Layer 12 of a small transformer language model trained on English Wikipedia (15 layers, counted from 0, width 96).
A neuron adds its activation times its output weights to the MLP's output. To switch it off is to set its activation to zero at one token and run the rest of the model.

Output weights of the MLP neurons that the questions are about. A number n stands for (n - 500) times 0.00083.
n7: 427 443 515 544 558 412 400 274 589 569 461 497 455 458 593 628 490 389 589 462 806 505 398 522 664 367 460 502 450 511 612 563 348 394 468 467 636 519 528 541 494 519 548 598 474 564 533 173 508 544 593 449 419 408 515 559 574 308 426 384 516 561 544 472 553 639 488 451 578 362 433 458 434 481 570 721 604 532 362 414 719 620 455 405 501 568 364 338 652 481 465 642 320 572 395 496
n62: 481 549 562 461 520 376 430 520 624 542 557 438 403 411 452 518 492 454 452 497 438 366 509 536 665 517 606 486 558 404 576 549 254 546 354 274 497 483 510 542 437 574 585 653 630 500 369 492 532 498 515 679 486 423 425 567 412 505 499 542 539 321 709 441 374 394 519 254 393 425 395 445 531 571 470 264 637 491 556 493 429 574 522 435 415 581 462 447 369 452 461 199 638 422 449 489
n66: 300 517 534 585 448 495 550 618 532 433 366 463 27 385 414 538 625 488 476 666 508 382 506 518 497 566 418 447 538 509 461 639 355 546 513 692 603 524 274 383 489 667 419 561 478 547 472 375 555 538 454 418 556 392 416 668 555 416 378 620 510 676 832 600 399 469 540 481 399 545 358 441 253 436 342 416 586 516 476 538 616 380 465 399 570 347 595 574 512 304 619 409 604 528 554 477
n75: 384 553 611 563 540 558 478 426 460 339 615 548 527 547 367 539 491 408 603 364 714 681 499 408 328 368 504 576 515 421 525 312 487 665 579 489 268 504 721 595 556 545 436 791 452 379 469 296 468 486 571 366 486 616 348 282 462 458 471 430 575 712 123 539 533 492 609 484 484 477 401 671 457 553 467 518 521 505 494 434 604 604 409 569 369 442 622 406 436 482 652 482 588 484 406 510
n168: 386 354 464 456 398 512 595 485 714 506 489 579 500 557 584 515 485 544 481 451 458 458 693 651 592 467 537 666 559 544 614 577 627 438 265 427 712 467 489 501 546 505 518 436 481 651 443 574 617 468 504 500 711 266 561 513 646 478 541 475 592 352 597 511 296 269 605 601 509 537 546 441 440 557 476 615 572 472 351 645 312 551 355 557 593 321 413 453 444 661 449 535 455 464 483 460
n208: 573 686 272 434 409 498 442 357 339 408 404 505 308 295 451 355 722 526 389 431 396 493 516 401 508 411 466 605 608 535 538 484 494 541 457 542 464 675 392 587 352 202 416 382 387 510 519 409 674 526 515 391 787 398 451 486 478 655 347 495 388 304 311 401 426 513 404 429 484 365 416 424 454 570 480 432 630 506 628 564 503 404 526 417 419 446 512 644 472 553 578 392 585 660 461 598
n224: 522 529 341 452 441 473 494 515 405 493 353 566 519 391 658 364 510 509 513 496 591 413 532 839 415 311 434 455 395 414 462 503 543 671 344 548 483 586 552 488 636 483 424 461 352 444 510 626 505 623 601 244 559 478 404 538 724 505 608 313 604 441 437 569 599 406 619 426 589 365 456 571 448 517 385 472 461 481 255 575 509 599 495 422 375 602 421 543 473 631 521 582 382 468 593 227
n247: 555 659 521 468 365 626 477 418 629 712 421 555 376 709 611 558 600 433 694 327 541 456 594 508 296 462 465 538 516 529 662 346 595 583 492 482 268 555 334 637 546 511 346 342 462 558 385 591 606 352 503 649 655 620 475 538 655 415 457 502 427 477 609 544 481 497 478 225 465 470 549 499 284 642 469 463 500 543 596 593 584 551 681 238 429 446 493 494 565 571 453 391 522 492 466 470
n259: 386 346 652 591 632 582 503 720 440 404 628 571 387 378 298 253 482 537 287 433 293 406 536 592 477 628 472 501 594 308 291 443 510 484 479 533 470 499 477 585 520 594 496 415 595 483 656 708 522 586 560 558 444 500 529 599 258 602 664 606 534 379 472 419 535 442 513 589 391 621 604 461 525 516 456 398 488 609 662 552 804 407 369 400 517 479 460 531 661 493 368 365 558 583 356 541
n288: 453 517 253 655 568 352 416 567 671 325 548 521 374 519 511 554 259 477 348 436 436 468 426 489 483 440 560 661 536 505 429 392 533 552 441 547 486 505 508 422 623 524 654 643 462 422 300 411 517 478 428 538 666 392 419 530 540 491 386 364 591 512 504 597 431 614 214 595 442 473 314 524 417 565 453 394 361 498 426 398 488 639 491 510 535 428 776 598 491 548 463 359 658 622 592 450
n323: 656 475 664 371 546 593 403 548 521 419 608 494 517 564 515 381 385 318 521 468 728 579 495 579 634 348 406 424 439 606 605 396 667 788 478 433 488 452 574 536 357 481 567 464 316 395 638 612 328 415 576 639 519 493 411 329 672 424 426 565 521 928 267 394 392 628 359 546 473 439 411 525 491 494 355 398 457 488 540 504 349 519 472 559 582 458 482 582 421 578 612 428 452 370 605 517

Each question names a token from some text and the token that comes next. It shows the activations a of the neurons there, in the order above. A number n stands for (n - 500) times 0.015.

Then comes g, the gradient of the next token's log-probability with respect to the MLP's output, scaled to length 1. A neuron's effect is roughly proportional to its activation times (output weights . g). A number n stands for (n - 500) times 0.00085.

" 1945.", then " Canada"
a: 494 509 492 549 506 517 511 493 514 498 527
g: 573 526 327 340 381 364 324 583 305 489 388 522 529 348 584 451 653 549 433 432 604 529 606 643 677 482 177 595 463 530 458 291 533 492 656 405 658 544 688 509 519 676 580 447 486 384 543 427 520 738 493 729 599 504 436 450 389 428 505 620 604 547 362 363 778 596 412 573 580 457 485 742 579 338 482 573 468 705 541 566 422 357 394 239 585 388 569 443 667 469 421 222 442 467 537 343
Which neuron, switched off, lowers the next token's probability most? n323

" a", then " passenger"
a: 493 521 500 501 488 527 505 492 553 366 524
g: 552 721 738 383 763 473 507 550 521 547 502 560 540 357 422 575 398 826 554 383 615 634 419 429 438 532 442 553 533 535 376 498 419 333 644 507 676 279 473 654 794 267 516 435 518 379 485 511 704 545 464 406 426 289 247 357 531 535 518 540 292 466 505 539 605 535 409 435 421 420 638 523 532 699 567 370 572 714 499 515 492 574 490 451 597 435 633 419 670 390 460 269 533 486 688 306
Which neuron, switched off, raises the next token's probability most? n288

" consist", then "ed"
a: 495 489 539 509 498 497 477 496 499 611 492
g: 663 599 556 427 300 377 639 500 666 464 507 560 322 404 404 615 565 437 366 431 388 496 640 560 356 449 478 565 313 497 699 650 544 565 376 597 650 614 481 487 446 721 417 590 577 475 436 500 610 548 470 519 615 353 490 508 560 293 455 544 592 532 526 443 362 606 327 458 517 322 569 538 403 534 376 446 295 239 371 530 469 702 726 459 614 268 358 508 973 371 462 495 539 539 516 311
Which neuron, switched off, lowers the next token's probability most? n288

" 18", then " |"
a: 511 535 511 491 369 535 529 440 489 491 506
g: 552 458 611 617 315 516 362 464 436 584 577 518 430 458 391 642 363 264 523 596 478 177 441 368 625 508 487 300 701 234 311 474 493 616 640 685 722 628 374 605 503 669 437 570 508 440 686 566 520 521 480 405 414 495 493 491 527 436 397 505 591 442 534 719 522 712 466 359 605 651 431 690 576 408 750 635 572 411 658 634 486 577 288 464 361 684 464 282 514 481 448 592 427 363 523 388
Which neuron, switched off, lowers the next token's probability most? n168

" 25,", then " 1993"
a: 507 499 534 502 492 937 559 520 469 594 454
g: 673 391 418 591 368 596 394 654 432 517 631 586 537 528 368 309 620 472 480 657 468 557 548 554 676 618 569 352 564 414 443 708 792 296 458 484 718 588 429 445 489 504 473 336 489 686 453 496 496 505 350 631 459 365 389 412 485 638 777 497 720 429 543 706 383 700 567 551 585 388 334 643 568 496 234 366 521 271 585 532 546 252 612 298 465 632 420 561 386 481 427 407 488 541 603 543
Which neuron, switched off, lowers the next token's probability most? n208

" Working", then "ton"
a: 500 451 500 504 518 501 500 506 493 493 515
g: 659 515 631 678 527 348 555 720 271 279 451 607 423 473 181 321 813 537 480 675 362 629 546 462 651 346 572 651 423 406 599 640 629 409 419 739 576 434 511 511 611 650 563 344 612 508 575 527 698 451 654 488 583 639 709 363 524 436 624 346 310 571 434 536 679 373 627 542 509 555 472 537 384 690 383 476 404 618 457 514 443 430 510 625 520 686 591 475 530 555 554 664 503 503 444 478
Which neuron, switched off, lowers the next token's probability most? n62

" a", then " day"
a: 500 500 510 497 453 516 505 557 540 417 498
g: 586 393 337 404 524 626 701 416 585 578 347 453 451 640 572 517 616 582 612 655 531 428 592 705 429 699 508 294 270 688 522 620 372 438 593 529 487 335 618 447 205 522 585 450 554 539 487 542 349 379 381 511 417 426 273 605 441 657 433 719 683 497 572 422 340 412 569 567 319 592 573 590 222 306 764 355 699 538 540 526 495 438 469 542 614 612 495 509 479 644 502 636 450 389 473 682
Which neuron, switched off, lowers the next token's probability most? n288

" f", then "iv"
a: 488 409 510 497 455 492 492 492 567 494 499
g: 400 289 488 613 228 237 491 494 280 491 507 425 701 390 561 691 348 624 671 475 483 539 425 537 537 451 455 304 628 747 456 721 455 317 652 513 685 486 486 345 489 486 485 675 555 596 538 416 470 479 521 542 587 632 340 559 398 337 478 596 481 603 378 445 523 465 373 610 640 469 353 531 486 413 359 343 476 432 269 452 400 294 590 523 296 494 456 511 758 379 508 592 542 564 353 758
Which neuron, switched off, lowers the next token's probability most? n62

"30", then " and"
a: 574 487 501 501 525 496 503 510 515 533 475
g: 521 367 633 666 354 545 447 578 597 770 583 431 375 501 486 501 479 326 468 691 570 587 634 534 548 379 387 296 516 130 540 393 481 527 486 342 756 313 487 432 667 403 461 661 522 444 604 400 571 491 641 598 683 615 545 664 483 285 374 317 458 525 431 439 548 769 538 550 422 564 532 471 514 506 773 444 596 344 602 663 395 528 590 749 509 413 568 545 402 615 529 719 387 521 496 503
Which neuron, switched off, lowers the next token's probability most? n7

" confirmed", then " the"
a: 505 268 339 463 506 507 495 438 492 530 497
g: 570 294 612 456 381 538 568 375 701 532 672 238 545 339 381 524 670 724 373 607 626 587 267 384 517 664 547 526 676 626 506 413 613 346 423 475 357 453 289 389 532 656 564 473 474 433 370 406 624 490 167 355 614 458 386 419 346 388 616 493 595 473 507 571 570 539 529 729 479 670 779 417 528 399 491 537 565 724 557 571 489 423 537 384 570 637 479 418 650 341 600 496 380 544 588 600
Which neuron, switched off, lowers the next token's probability most? n62